Layer 2 of a small transformer language model trained on English Wikipedia (10 layers, counted from 0, width 128). Numbers have three digits each and are written without spaces.
Take only the direct path to the model's output, skipping the later layers: a vector added to the residual stream pushes a token's score in proportion to its dot product with that token's output vector.

Output vectors of the tokens that the questions are about. A number n stands for (n - 500) times 0.0038.
"é": 387491493463534521394562620424583209561391308466407420473528573649394512690450680633760556423512513550428403448557401433599568612406581402571488491409516566512388596478469560524364609540399770550588497509443506512596601491579563448679491462473692469601365456435573701451419627478266331297406446414624515497277396527576645540684411436433395330302784420494530279485435406459428469367304
"ile": 432609634436466447455329504336651434579240581496377445374398586570279474279253337466689394610473326645535489536603531437810538671572473426236343595734481746387512584723504418597568733628468496669545518414764557450409346639493362415519504481467649604574744265546634284526386660458496511821381597449519609462527411673452546376791559662534599769696762374561566421299359372469478644606561
"b": 528604765441681637423444487493689532611316284327500360273368540368468586627550346260626326443624450612440392445548413500455467513590329382527619628577560437338598490404594521397500718546509432420629406265581624334544390447406487476395548517637487430416545438589490490471497516389371709394332296362434295529368580639423729678486568425561349483503454484400482448412661461321598402579313
"ose": 281560500696609647422489722547515381579469570783405484415555464715537636344392737744705363512712523592558517573614521547463343638580553776587538675667177435688569492769459463719356492669412500481489605547457504511433466496530435391360518415162542439562703433408478536380470664564354559492532578395951425454602376467545719661758437709582284508504606458485360466375329730435471432540599
"ther": 260547456453581668658819504509440669481262458371162347462292668460626576559795580530679413397491623500235305474571437660761596810231535354504776556466487548260528639421427430250700691340669553491218512487429608431334453627428303720630743333471678474482349514653254627380726576633500618495545394678430590409692619500343562632580527716679491833542487396666420375435661528758341595218538
"ett": 441661545385631411451475387500447410315338500421434542451377635442543474527395490693746317457480429376429385584342667490448614415710324364721577616477544446562799570476493289461364326504543654456720519616350467469338677493618409415417645729494403587555432438359650542543547493695468247496365575619597497467311693468379588693538538445379384605542649377597417295450590496493461537417496
"il": 391655563397416442474528497406600309372321554273297524398485574530468497322212490444727451679477454651517451594500435480443723561531340490507444722628470493568601647414519500519709651617549580418661503507477617503389342444522441448520472464424565589594513367536529247642562733331427436743278646477457662522682307394347567426689540358647458538614614461454472341464471408480572588688553
"t": 352473536601415624496549378536733568573524496539500516531395825383690348754576312531634531685676512429600429528595364480622532673360394292472346637431690611636379472500434407645545429479471371393481541544328757269553384655515702471512576353720276381440789301476492496601665519488542787221619536649657496517565723487416651396600645585750239591454461719559318438816610424670345305496558
"fl": 598469512345558559623643483479780711447356547548525641341406530439582419552595158458619347436476429419688343350595395493551398657592612489659525625582275511369601213437331556456321608342506471539493370429489441497403476514414458518698510560493402556682223419335271463524720575372396524287394486632503552446482692489268718545544564533332660654747677441398417555497524541507597378513483
"way": 472979629648611621727392531259504402510242404406707688412196509737666640448445199514597550636640321623394323624544368533403418314738505611481459686420724669366824386875728407270557427343298686655562513292583478424509375450496473768527689697386259418421346520732713566594455602612428809470714495653559469430533634241278712246571523547678338567482613604633637549459432407208565708418433
"E": 439497427572609653480528610625523484560368520405422545661620530548434413523574556471690729597517603596547178559655423398545380528613759542380418596591356406675401579556448491506473640252503592509517378645396454386533575641380415469341399462478401620598497558491545637400622401416590378416330589405436497490497470553469437523373697361383353485475376454685478471451637472479517627481590
"ford": 305861671740504862535519423187539341500783442378578661411407365406334427586552285560669452590623653400221226334623406337658656531546433577640460472422220564426564361344406679508550675736353712452695602342484563426426492488504324471575366448450357392561550548624368358371488422571479438509515387650468410404525690461263762590618492710574595542573472552644234650547643517364370342261333
"ü": 588567581573519375500472582503561402553587516522369349349626500474483341573441632497802526802612543351700278654506553301719416314344516431554354474475601484414393513432522535443581694402515589402592346319447644491457379471560409538484556422428380380708444472494538551385607503407497456360506559315555366454410372469434469487710520460253696517478767307308381462567494605467596777417428
"ost": 435490461351524565439484407518537600631380424480742621487458646423426450531451615606758370471418271700552366537623541433304583446442665482550510623544254299730430655638466496631442617663611440528476533528556452295709537500487535362302606393341510459325443568562436550568692550384431410450419682444658452481549765489674615490791606550426374579480752435642448320609280515611741524595712
"a": 689426447506482506625734588634722564585465563562429587527771817628443575468424446472703376430661635444509332563509480596593503418588373637706384354624412519491669397349377443549497516436766430359616618567370392433516485620479500576379488418485534575497494438484537432518385597370483291514553437363612580565366528490549582549553344316576512412434528522437490571574335436422404367673350
"ou": 487683596373617599525479561465575483476494449400428435470714509571423491276529590741731253470578449317557275612470437339503509555523638378536285625628393620525527663709630456433520356419416407430423500682503603515393549478509509454494470589325406525587503510676745336679384635410547491510456503378469497507503561486730549531629410588405544431260696572348405428562447327585349534449418
"C": 439532400477621590396517551554384468634400613541494430568444494392541594510446596459704714459401669692482201514585358461460426646682629500427503682543305426433303456497624443483420606554653563550569430593467410451482500637339420503415446586398344663425443607565431549358565440401650529513503584422512634500488405395348479465384551348368351497719634541589373483439497357462520711374598
"ower": 259577470599460559511330558660419621699458514548740369551263472626764532339560481481764552468393447582530427633489591477709593478394556355523245507427673451272635627605478224700324448629476385523386560390405482702462540444544549484333702496518530635751392611478391547585757533773551642252563447389504238435534515484573808493690504566496381520424589407586383655811474609613690793471514
"ur": 617550415550513537507399378448631588396493638753415401269606571249431559345431677439712439642449452524327419581451404559661319576496490441408366598619541479413511711462497368566557626467424413507761642469465439449546363445643435468561727579552636627531427552555560390366394513460605553564551528469466389526762376452766696403644437539593828418474527408428243500554510305593739405711647
"0": 468613412640573393576491536468350550560376426460458378563641570566692267482447406543666568507739600330400579338572713370357646612536657632554463488497416450625536723656372619551681525337469525509348450399689607529529378378382509500555437472405373587554327476475428445655648512515648608579439616282562646469665418537509433461395598382485359584524518571544380375411577460578423497580702
"-": 633523587418471629486500666497409404619421466392540619577579508615519426420599407583559627430538446515638390475594379430726539474485618473650646603713551351363484565598608497359290465656380321414471447590491614660658442539451690450538526598500586423572606412376601571485589457488588612418528299597228287565591419462526797448521506329535474568643479559509436409430521404556537447486511
"h": 569555583524442431613600700553621538405601379573402623652387474550466500488380361563648392616458412307482166571615481607615409459434406525291630691694546405517664339535424388340632301628468589584473434286454569432604483271456293349514564468561689321646588542465500547541629483268444330438411387578479641538486808395490696644431511504503299533784687260381304528396657308598473417517453
"ound": 513569630569701257648453472341362566380618457480678453329587519458373634356541667435784594439565463701309237485520340357516566536594500851648413239548545521460548725438415491428629418681435584748299586408546545454268327430352479336512595583512553479676516693557292701811709840666700448405202654387533427455483488319336559645726655496568467491385589484686553143406349473253732647531672
"w": 427847784548541569551321635564645632477658409686525327453341543625522251456267525625633413683503454381373333562689405654497570616628472333698468629520518584476604521655833406371675458500300604458582424532354490507558335486326363574601544472413319360528497381629575496552462469462522680454424288575322483519450617564377654531392371514411396412405497298546492448531702617612557389463448
"–": 580576470412436529558618580548327427696500346603402540693619380548313483621395440462550583357582410482512398398503508521732559347531476663506661512439652476281468459437485503413559538529415430402657306527506515622494366473320595566476589554526604497530448614328685540544547384597566612500483593579316439477518356500454713326496706479523403522612600718580436330465556433577460509373537
"ordin": 525320385500639468540469421347584395443458473255306689165450500512618488417709388711713585648565356675595536403869592500500683504245743711521484609456504349432651597864468208381453273605568350729719319343401387307437340316409480581766473398418577545450402589488504602408634540613651864419554488591606540402504533474603553572580512571571710607705516488574518468488719417668762512543746
"orm": 398659487581202296540657576439489148435473446533446694675709564327564449419629347313739593440493432511397438487812422538551410614555743362667553635361451451433480564379552331365339579488726619451430539324332530367461489773529511227638583561630432500737300479594562500644481438589416442305447591485691607451550489330419608644696531737540448366507552623398597363247530690579655511464773
" w": 576594576496528420506469439604500366357502410586420445504441458676737424484440581502411462485542545596486394423504552533557518466604579392620506470520469478508619551451480520403536311493380492435476594527455508536515450559446510455518549404469502496597461322490550585486516569466461528401521393494443568491504599428528626582635554626544556521494522540525461504550484498400500496407593
"ell": 572532520554496546546469419452432562547235768393410526360403544474240420373379540789710378423626610402412414638521641333231486705682522563597318576398322660539604746431326419514428370461550585536603665563548375419370486449606395237665521485545457685622413448504405356543468574604446528640415518633370750496326383368437638674668504407292561420525629363522562360342590796631597522731518
"2": 325610427638651511328407562577395521549512500635613329535643426489569376570503401316658650661530528500401567580540563509419427557477620577569508486516447452470343447570503578462538475425572466545481683432568564594572527382451323515497322421349405553511395433355497494646639530459704516395334642352441404491408455602650483574374649457555425392497522506506431276494472446705385445559534

Output weights of attention head 0. The head adds the sum of these rows, row i times number i of z. A number n stands for (n - 500) times 0.00039.
o0: 382325527489329514609682543385304517529934689404769432288168509452204491356515502386470360315519417524544651505501670466129432658507216522523817507370419432518485295836670427461547641462393523379365647436667456596500673584596540506614544499600396428362659603433482487514278402636300550520368788622637543256685553373696304498664348399479525471367432642593796581468560672715500505615371
o1: 630655789575418538461491291094516322723439433393587529434451385487458550501406464491698632740622311430635345443333832557516578515607545589546176511409420634524391443390339284461459381390634572741446490448277445551388129537441437370411397369374483336506544605433536371493450308613068539318640552475574572418655661549223379349555268599586538475388495529399497492642534423532453462454520
o2: 288650613582634647110285477418409484528349326494604607406549572785586449575519714544424787653557506353506387284366411526410517748558463526725595647416576658382400482266223595370473458609425373584445729535379648537407416640336519551451357403355709750643769622652746429474545408563384511437476591450591598405385591692280489591507527384320450489573368555625535450433424513587451502596427
o3: 327385662655669454523648668531451605635609585499374380286203473431565738566470522478428313223632328640722335472568616424506269633336761376648638416423532366539621367750539521582680325300211590431441426333591488570398550484577321817416378589553434541509497613500380494626354225478603325323499377508458553371669479515671398547684652492706716348340470405599488633534633587608550448625566
o4: 504429532422596411705354672658468290419560639423590418485626527437459292369651337456401784350374603563473504395526365637493594774521533542427633672510591690414511485537399320352529442208488390450417533320661497609478625704510409551720592585463448741727455393646470671415472472476445499557495335416470462467471402519614599504492390561458417673480626398466413270393369482586370694661817
o5: 603296320447469462417771455652346517574665607334533620606536593495386528411650530430406373638520504538290618482590485637416640891498676506468460368690522476528350575616629623328498456601674384331515607593625357463753656441396621512573831490541304364640562774477330535586571620618539400331291554617379622389406346430609397423298582450350462646217301451453231595303635379317758283778345
o6: 471549284552621702412388476627537452490751357308443583668341393507527296371454632412473267580519589539583418694440294665459440440442441557550516386555379413358346417550432211519516639410492541605408492651536310309505567314272542609384531518492607666306505393471674566391438614611512570457309479514366642394566311520593648540500443557365608703564381695728390458326479467426375225427626
o7: 582564475528466569472748491517451607371518282464475661778620469513490676289512502632438464510547408471526420585332271555526421591300696532488564446573649561447346387566544522514519396490696520437629462580615597418514426445435488539434718436557538285342415726486441463481600774759544571478623521458326603397313267450588588406485634607401287270281406416528394504548537529467556407531603
o8: 326631701497754628468500637524275675362582528196496590481521572536451540285603667701210355620376588294465335476453311696531672596395327590249531478328405427601531513314674582545685371400395442356509588526700607509579584560458400523352460291806588425532533393496388603527373537740553493520638591460483530275368293695864615490368637525318440623642348440483383613310467611722268311678247
o9: 381382587556432558580525289569531606745490463452449525263495421275645629321418453437596513565634526467648482504680435324616474450768451053256661268712446438546661619431255660360386539649454383666481499645474479696587653377489414678601148464435415541553546367355612655420596692488307499463479383611569600760487395486398648472433334537714517522460663629674443484540483377548523712609219
o10: 490311719393750359676559485522195598287525567371563506701562413549522693489926603127517594355699551545536653246385367579440314746344714477528559433717555525666679306665442210657665379375234120456517460420480500576415475808706383466489582676447444737740587414394527566312739303360576334486570630331502471407548536672413483611324580579425603608524266550598535248706541596758644704553826
o11: 292352431584626390540527395489455513537491608662346439559342375419547571660314440599477377628700572386501619605916720173693443694668707275367318650594674415505638598520506547497440563524417644686444638374439473637335595335469279557433497284354465204651379293475584414554360558519500341495564429739688352644684417469487366708433634405565707509490491541649671500779688471389477634484418
o12: 466317721820276682633476419553729262695460534691410413488634432587589540387560500349807465616673537299705722447552584329471294344433475576434625576556466294440573497562190353493542687500482628595367549289339747457479445517471248746523474643242438723560259445549460491599636402272240289468551490386571534494621733685292541536638560596523499496537448392465453524662499467454536667585487
o13: 654395777792296544724768442201612410334519439544369371604464456420485596316584412508432580300591373762489574504630503381508421512304605508570588514455334372420495436666515469456635557555465539423601349651557433539457637444524347420445595558563436305572602444513161351164577426508507515357682460306486645508569482322586624469688712592444453585322197649439573569580544541542512552645614
o14: 425548419475588490498433427561496471671237502552371502456572660639647413407547683716383651737719466483205368276479390668844630590648687482520283537698485687463592766280346576344334427556570511685418506565512377385656552632468892532749508533435758582564425415486564755569556507438561543575536330556393460643315560816373628482347642542438454383771618265502169443555400491419585516456587
o15: 382543466668703714330579715521509350614555546445431621369294467557600648471311406568477284345358377554631402429538585506517346634435647602679671432293549481625303699391544492238482266470394542452573330449633295473195379394232444691176469583385522636237392650418489438446373526607704418529511269465477981212503299398506587628592547497622595575507590424641572783416390436427427533448545
o16: 442331454487343400535567438666248635583440361574450564536394567302426478530504521575458411590643599589415370368455447549527823696704271129384369499643508493528409420426349442335380506488866654564513579342601284616420574356544604345493665301522611408728536436324635570324318785666626470310667540475565579752551289478583522682441642418387613552399492430417363540510578338291390259506562
o17: 398432505603625571533252648406597493424338430545441407259390475484712553641480706485441925676608653700585244523731313398534472688588650308449518549516552439424611631215253267441340404516419486450702486465426681696531644448453355385572417525513493576457377413413752312452631647340326446264402313530486619664258490599353698568535323509607512417545590455534468507743499266556429850623649
o18: 595591538702522591516626493508589431447669577428597365533294517318514512392426549445467401662460633553557392595495509403493527601518484567304279433508506273526679348514279547473618617530486457653454457536343424602540403463731545520418464513465552544512557498251678597582270473516455434400352554428515594621682518436740567351482484555741430474230559558428465519600524415677324443511698
o19: 560526540652530389460487343185716539689443621504453337411443591512738439387256524497576497557470377590747411321287575532631420393483523416615592422619449636367519326511361380327516472616656621568494469588483654424444445561499515437671300602447546421346557639300431330520524206458412562518581448312612663301640501474426574367722476742562382353407622486559711418576409663447403484596707
o20: 620541474619390341607706624577504491344337632516339593319629505477364460361565379662260651313310386483493315496556404686538483550465453714535532601256390321309288453462511466464568529558391420485574338478413643377671435452385564625426685531412514565411435404565332629461526490660770424534541455382513463677468487383514655443495816554536384400207501268294544499508444433493515349327595
o21: 609402489598620660453527457434399474548521350285443490395347440377376510489272350407676585402510532586533359434560443571483509451513490380513438502412384301554432389449380446439450476600490477442479317418410229422415440309589434559369565316505166637351487491549399562187452488689576502370488484551706654654606449427482752557588461666497346638521443592456427556444398522475430499466618
o22: 528389492614401479644496575480480397640678524566370624489370547605558627442431460473480417298674355478748574369759714523517470440502452556515432679631355462431343373757411245426300412559316462430229595361540589430376434755455464641559668654344427409631345620520341494370533327536284389643612541546382279334690527467675430649646385593597513466412590420414637415685468644555299639593631
o23: 531345607642518376566537504482405513418612458399754348416430550550505660539543672318405485485482554601587386479399369556421436439300400391398764318562480563302507271568385489558629581341416449498377376459764583495565768564276479555433496234618460551548570599499614425364237674479317558488421666578345449336673419503714581566650463279405629364329439516425548283528584601513405492477553
o24: 629490469467500445541449816794517629425405409354467670445363453591463433393651394476452537665543497516509466594645622632676531498648386453502617383447524462471395556390573595550517365441502376575429372451552505427344677476663440424455548579489393465697399641430372459620489705352454476592529430472601469433431335437414356464292663404622466593447548422504422482330443439582528427487452
o25: 429423277275440476437524521532490399451375534436562640503570428470474519563282351694584717524518502427432840496608532161439341405392560628530394728494462486499388676349380755568520430517358375492465562623407516327391384647490355523567362263389417546340225430645627341590547763460454392636474453758635526522230441615528442576386456393654283572568607689351542614537520546528410687616152
o26: 343093572384211496636551548337543268514831436584462493366165566338484842549598719143781264464237549447523330333280568521439462288308237706585716157287426438407296465713520334274406519323496573400421232532487109349568450595645628587390479491454461607325425901258427479436436295504386536549252547426496706199560644329515532251681437587595676444121534510387158569658666452496682233469791
o27: 307496426489555653520673515402464262588551280281499659665449396513332535672421620377479501617470397551446565540420549409380603568424657658604387423617476547666445379331581321358449522416671406523760403473454305152395493545620633589298593371533671532391493397394517446579366547654449460473353617413400771409429432475477660505527425432364505352276510604643361453577506419532363403258682
o28: 489516653642545669660403454233548513642689751151502229326489397327236571540560486526502365442361584271695481352291682522530262640541355505404402652452517363533327438690484474638574428459316642585299639524608491587393313572490483852537444548593464287341486459625461617501398325594347493669523558511438630296520461744562297559634436344475521577591512456390781639633557370683271522335532
o29: 224708456296465518568586464454514394528865540329757473743198488434191430472519617541530488614172492646219491578084446265392738202570165740343411424424478663504163424411795561491518912335559372578513528668542278584666748429300713600620425236767671334047582593558710732623258689640464521596603613676347580093546603309600236464413471304305491399462639720674509376308522390562421388571246
o30: 672511318372427421591435487755388400436580542428320471429727558492515736430509389492319533246409455627532417334508328673530661450593540468483305502512373559574404431495572524567489463464402164351495290521603278548461510457536601347406797401652491389695407509550444447474473556580714453531574594365380571642504487386620637584479255512599356478595389504180536629434492691385316389450607
o31: 465358478436443533522676479292504494398563474730234313454459570344464477420297605385540502360374489581489374571400483471485530576399506361559807268497527532327441498701569500247404537644609686410551530728551152584401513259539436507637494507442547256446593517482417485276408556642432525462313585378418622635495402460641693494688505441491534506335407596497387606456702542383388562330685
o32: 345473418430574516472548483297442473445551610341461504419277526412535510645536551325514545584395380459619306457312506463629470560441569486630610582359526575494529419604402325492384597720374622408468547618377344384425513593775557619472394440662663426665616436491586552568358153479505497433321574416431475289679531636630345614640478490485717401554313578464635467635491439483460381360511
o33: 519712413546614672369349502460627478618393458526656734721482347402386596622375599583509485471763368419478662601520471394232502206633504594672054612531309515671384474484425468602428589434486398447539664639411368493643464583388700443506520564341512635306500388630678577546579464356484537459394529589383504622412720643510532514544341358594610471579702690456526711392718343574418508433283
o34: 661610440493389443356573513480237658266450321487687470599586591626299366503431455343498705306400509822193457569257430798279601338488404789406559485300513567466383446533619373500586613609691686310503295629499550472580437316297600579461646203475501636304523454690435402489474845486621751579505450509416678491532533354743774607728522556180280389612448504397435342270516548334557562643715
o35: 554500481526448781435579431610517498356440490690570634572470404317492667475422375635549348465721476431543676554591627508409212390691496597519575547396667615764407776395478496363580511565649439616530525528395634525427521327342512504560546582116488684412332354450614649647641474427604430531602424575597606767532498389518764587429711648628342595324699593473626407383529518555407531445407
o36: 727680569402220570298335285547486595262446313506843634633538478458314611511408325251693468483585387454412715684433379611269386275497430569507577545669537692563364431494507661497402504490727361577604595738413596516513342539549682358556358650465567470405537520448590357565717537364247582505463697618407503524404618387455378293437331422625188388420577749655459487562432485468429460503248
o37: 255448572663573512358319375370576237509403649463532637288484513567496295637232400705255404401354594397646512513666671350469428457581339532435498666532440605416367632548511636257567422685571725448599737607507727553595620381442350476456500359527477360432540635445271245510429277682545560435725497493675641690456501516442467455530383575451397298702472357374663704564489480083583374718466
o38: 301509447455432760636552502414502473630582689157648586285443530441383556516484507581417326643290505447638347570267461449496479290424195507453683509207341667541357442638553346474586392414647557380542488546730144470476519506400725557651475381532444418513423679482360609492293318683599675627493562643527626378516431485600465532513332425509622364498417551424544483395482516710346416553349
o39: 734652524488461562580431450267647417432474241464408514604586282658338625452458300587503642369660302648351649511582685310278526347410657455745549423408452404499386425500425439506663626251444476552290359507312511458378543234400348559431559710334378482398458488528502498489468553572505575334579648481462635724473695231389613372674239402481457530356417543468506516429619569441531305468622
o40: 611619267579413567344429318873671559497475401813316675496425474449750519674392319511526490487458615551382377652618198413554486491643610355507611514504634391502852560439377565496422508641556379573643446587461454557347498483626527220261536732532638413550468558509884502724430742495605492512426426467570471701594235332497475554427543498570587624556558426540695535565514485521505546392388
o41: 567638628537412591532565540430506651647506273563514413622489329493431358527362490519557651486428456502254671807568598396295705368816571383454409637358502685671627517440424412444438611462648785701497561686219575705708627398360460526495371925392528320525625230693470693571572584376090435326548532502395442517436686350555403460505244358563470552596806669600331511421395320633370628650434
o42: 412523524326436444458446493517407451376403416595739486649380566671357599596572418475547541312580447694244540410531365566365592426530515656480382443589501271480474582264409748547656739521444628451469530488540722528578722567402434471234640426755510569569606499539405224321562716393687680428596381383456457548501616503663519503530582509366417418460349532450387407424615479303616461579385
o43: 578486475416434539455311512279655609415496438615502398397655523607517326367665476669323649563725432578241729371783672414256455481400634537674455522422392470460341521358400462526436821616296543464408528500301575454435727412470646389667387433385415666546492153532444578465655408315448540270443614544667392729399475400335504466533580454520340642472591533652531432411441567692442439490245
o44: 439429490593320388438366337440411519478605508431682411622283494652554603656646547364493382539387477467575560287417327566355406511650398537489630417488489371416446570642266696499785725554516546435322716354580441460264567691572520456587343381566340587413741558417624304442378644291353448471385708610555478628670524481429269770633362506344730301479394481634669360743497596629659676441296
o45: 440347635775651523456454481395638334745733564511294427311580543473642483694419573512580367394505347537621436481632669327517446419479696575631257551618397565432483578615457380295431475383419466475586436486552452241517497618478532514442607240509433321401524559581355534513225125599330280480371401569585454311547400513385498483735452567368633560533509437725566549563426584423405487457563
o46: 445563374668568609354517487548486470669358507486435597465668337496543438343521485854295671628537507425457467588629529515573471635725475528510385725330465442480596497393304571554546589510346523512346449379426532699597604540563452529544356597447524386553443351640541513682304637623364460408509602444715471618420636531413348488421562450487521479575605480545420500629574585611508586215251
o47: 619562523436376325415548524608483546486454643374642490547553595245135359502600298522479531476433567585265656593529486563413704467424308610405335515484350427606538303534837689515494683609495528363600447600711492640828618521443612544603656384511410577535501655583302756510605520479694825546469457652440418399250647457445544357445608233428457523472483495562226656320484356493736252522387
o48: 666436526578271444545680490519371386415672584494354483334488476479566427617470342645500416368557424628712667608424531410441246489402437545449710626468549450396494441775400338657760539609485485369455498514507372413528501266485461492628494292462377474499493486537369588473649450425628402563450474634574411736553353291445451631522581488435613549527131527477688429432493547580694514717465
o49: 478516501385627423554523413552604696589336515241479608364725566730510429695429615490579538398342567343224626190249524465394603327421332598459515588667352633387190577337386358494518568481531588580411855694274695335580469356450415461718315681582451215469340647544576500375508359543341580757653590567608248326231745758302279612507519282384549640484388396468472496560555371296342387202433
o50: 326444574477566641465380449664715585460489278448700558587609352527468625641450435291451442572454618369450504514477511481481492367502346501299559397389536689641407394502502459471629534333695491464492603603647428606559547632504513514398376519456419718728435442556490567563469480273457618485524601337430498651481553556411539541487520450466498532566612665433453293326674466472332525421433
o51: 561477265485509361604636445638357339500401628174659664378603333584226330766588301613364334408354621587220622299397487734402650453564562626363385584663426401774203511561599766549528681698518456329690316591515595521738603302447367668303601533542333399401472558745156459533732564730514616681562641513447393426294475385508521549261623350264258662410464415310301487220562269347548404468331
o52: 313378454584770314538554805473339711380626654287681478440400494472618563455653614624321367402466420614489348468309407469472565833511550528590590499350539516588324439774510471356783518488408496307549531619646387658386486467527579550371666347658486544459723623425421583527243432582586543496447585481515582216631466367369363494596482653378676488646337469709706435349519672541519494645635
o53: 287397509406417509438397503269500566601546637699527480391232604610541584671297506410771346512444448574559430469287463375490425391338386492607849311532547610529587414505514240285441438586622637365520488452658273374432651575458687495540413541474544587444484820552608441609557491370493407615419425493499647221535475414445484542607540454470680405543426421637421380400507444453512601817727
o54: 469685402446517553492294572771491613459251511523331258524408624297664428498350504519446521551608657507721130881794349631728394713681545325538412643500663449472707590383507353354418499588538522612640487459540387571331386347442489456462514445481725579569575220551598662342440713502614511496379253525344525806443229580573762606651533576533481609506422340684660396405390321565114761297511
o55: 553563356531546329648434535631635545433450441389317527529565350377416506617571426390420491464577544676426478528554352481619320502311852298448440495441428505438459557549613638376472566314517636548622453547655332470437615455644336659520483501376339570504480650580380400546565559526570604415591483531437528435279335502502577568505543519430518380553626356613336524446461635481531215693556
o56: 573486385590593490697554652453440735319394475508503357724319277636491710396440480486468484357660452631525430378403230729640554591515572555463437369405494249523420553574463530798676464497396474453437505581539332713580411300418542427533569686499401580440406457611358407470694764251542468373620645303440546544462641494409648631388655568690463577404375492354602610340761550732616590617486
o57: 586620421178402265655587402671372637435486354267529544718461459561500492521455361369469671262450393283433485562406484548424588544466491595608285559282396670574440343499822262777687303259430259488468563484421632353547251592698499509771539461494606645563513514647595661428352526639762442601562564627399291714456616521455444648641584541490531426524507393455749670554452637512460384408725
o58: 400522520590503609359390343312487317633672308540499376404313328667635409664348442369570654361380446613484436550475576503300358419487451562553404421410308584641573504457396408523545499412383296382444335570432535548695560560481518537415235443371502645369642495675638396590381330512275427254425542457583575508524641412378593561584302606453517455646622625565436399461437260678380565641381
o59: 436534446575653641332377364539532811516642152456595614759634444438471568252490509778445496460412382537246591566531401355334337321749563508514654438484502641532337628249488736615595508480505388780531314575472477591518518287357501594533250384436688519143508339496782628489373805625697619629617458539623834591285604455535499578386297293465451479609579573749591572404525421332630504534629
o60: 516355737508302499535475432226447368371592549660536396639732349400520777297527395549704431430677390315564656520456617258130500481372392737559555378520381377609464398615425486667633571267574345267252622204569735526525569425468299461429432468363291415522482606719574358388255234505288410255389593377603359471687653469380396524753448641400730662372386604578549642655759379390326515393373
o61: 555508156566705560515385547582606850459229559634384632660590479421362287509396447898371611748630574568201507773910138667638529494478500514372494687498401242415676517263575617602675548498706730382721556368571512465697470448463525294629642533561418528440310254557430547689555690617887659505508482451714306875335562570546744439220668690387418559614425236457415324361605584502617437517315
o62: 710538264512655397653396599563571378332260518371549476754531400441535259693535473450398527507547649534407568446651366668624424530381731634594269648623373289480643649431467658687549582649437523487708443622369651351666466508550378519402578558479458696470465278699229431382871523457729635496537461387277391655235476756557846468309583544397373702600294304305506460403547422589698405480618
o63: 490621544545276656527507560493671438578953519787556451403333470354666535396401574505437080375486428810691664502577602479407515558496444573409625286733494551346562315741629433490460514284651405405383352369744609738483752392522641311641221667333493322261232579265477304610409498367458303471547560286453661497627456404361548402538630480629581620342680596656635554564602543522376672356736

Each question shows a token from some text and the vector z that the head gathered there. A number n stands for (n - 500) times 0.0039.

"ax": 368503502472505424415495438570521508558536565454488600477475536549451446505575380493500395546464417562487561499489433526512541549537450469554519491477520567418426572515586484526533447609621471
Pushed up most: "E"

"0": 331530567381457475572548470486375459586434521532420523459439493516469443573599380518446436544397398597515573581487458607591560537495420459561493479549586558406434582532538535535537481555590465
Pushed up most: "way"

".": 386487446418458527510552457506473402512487505480378441444444515479433412588588479499417512556405430542538597591448489615507542579625398413521602511567592635437431415545577526538546482543605466
Pushed up most: "0"

" Pre": 406501510451614542388443400499433530520512624445503638477472577600461418583623397467512347513555500494612567443568486511411599484556445468615515538514493632493398571549554446474475346656659338
Which of these tokens does it push down most? "ou"

"ree": 446429483439536583491554556514470447421479564473562508489463553487441452529540445505412486525495428523553528561466476415502518567550434448509607454484518604511463568556534467473529424667597455
Which of these tokens does it push down most? "ü"

"\n": 283442347480549579501519681444436364503394678498506609674336517462345421490625816541532326807571395564420448434375608423681321493202340465527387422380554503464452588525726430357377347814669519
Pushed up most: "ur"

"5": 365570353404618520636497504404450393394591477550554562500509525579451359604559511454521406677616457542668543441496504600493589526609325475493510562634562681532393542601739496533514375605700475
Pushed up most: "C"

" |": 383503407437519547501561477483489405453519519476448450443460543498445412584559510481432476629476446517579583538459516585490545540569374418517562545553585654479427432554636541501542428564605458
Which of these tokens does it push down most? "ile"

"ia": 255591654455619416504446469505547636634622828510591774547509720685521307388571161504447170502486576539498766443700285527477497336692291604609448595322366359377356777601514629532473440681745308
Which of these tokens does it push down most? "ost"

"7": 368512529390429493545530447491379469573488506503410504450437497486422433582579418530450484508422405578530569590495473639580564531562433483568534515548590572425450508547537465520545478573565505
Pushed up most: "way"

" St": 438500426398527412454422538552390555537461583453495632513441457509415368488638457429457432546499432518484528489558424457601529522553405488555496442455498502426427570521522471457530444655561439
Pushed up most: "h"

" ": 393499525434510524506516558558452527478456571429504506504419481464406484492575319479413472514458412512531515563525449517526574548544469430579512478474522570431376565554474494489594432608576447
Which of these tokens does it push down most? "ordin"

"6": 328516528410414498553567460484386455556459518519420505459438523495433447579582419511426455526426417565515571560475456627573532559533441438560517511559557562423434560545556508515532473580608452
Pushed up most: "E"

")": 368484478449467554454532467454435473532426552473402444429393569485474410616581388490472458555404429544441592512424439617500528538556381438585584486587509640390361517509544569479471511587615411
Pushed up most: "0"

"a": 466389519446581464359383593463376519519517662392445553331407519433534407513643186229520369587521531501485517447657533410450452526606469455606550586534429521448368645464523474386405417692650257
Which of these tokens does it push down most? "ost"

"9": 365474414444445583478540450461447449467550548496521460397425491560365392557563458479527434573485469549456519482472553536525489523553487490566568608613486728494414482569685411441480421655720457
Which of these tokens does it push down most? "ile"

"1": 322538542407427486529542414455368517584403503539401501470423531518467428616619358510471416517423413595491608552433406645561525512482437421581506473559520542388390616508547568485540529585606444
Pushed up most: "way"

"13": 422438585383328438448438368464275295666326638439288449392373576493408345524574419494530561452201456704392397624481498608621613522684543535764699332583507607383455341634424514618575486709593343
Pushed up most: "ford"

"17": 373494550434541474571550509476404520527452508593446555445426495460513481557603340486463426576490392562527595541453440586542513510531391469545454442485581477453412642519543508475587500532500515
Pushed up most: "way"

"ation": 441529449397540377448419500565415583558494579446483634480501468511448364485614400424432423482495444486496532484587365458579593524604419522545482448473465494415437566530495472491531441613562418
Pushed up most: "ile"

" −": 368485431424483516482549385492478425512456482463409470444446540463419399607580493485434485592386463532511599601436470629569518544620413408526577512536583643450447411574582533515577500564586466
Pushed up most: "0"

" A": 435408437445562564408514560476482459451448561417488445437392588409480454593577363466461507618432446485455549491453493534480529550578382417553601492582548643442356511509519596432464442583569417
Pushed up most: "-"

"15": 357419436370529412527482486480430430544467645442443555416441553549439308472614434495506416555398455605409552505595525504578500511573447570583509538619465627388420486609553514515498409748727371
Pushed up most: "E"

"age": 425449467463552519425506476463503501525457538451430480429409569438508430548572365472490480571406415533482601492447439601508575539559381439553566489579523646412366490513537585480503472558595441
Pushed up most: "0"

"ai": 461479433446531441421434500545438561559526565457485605464474497480458388492603411400456397504519443480501541479556410484565581504588441480569477499469464513430435549519535451466538434653573434
Pushed up most: "h"

"at": 376499496398543525504505489578438497455468616456617546502448513522453467525578501507424449584513434570534579537462517450511554540504420433526523474458575555470429593526551455459540376602604444
Which of these tokens does it push down most? "ford"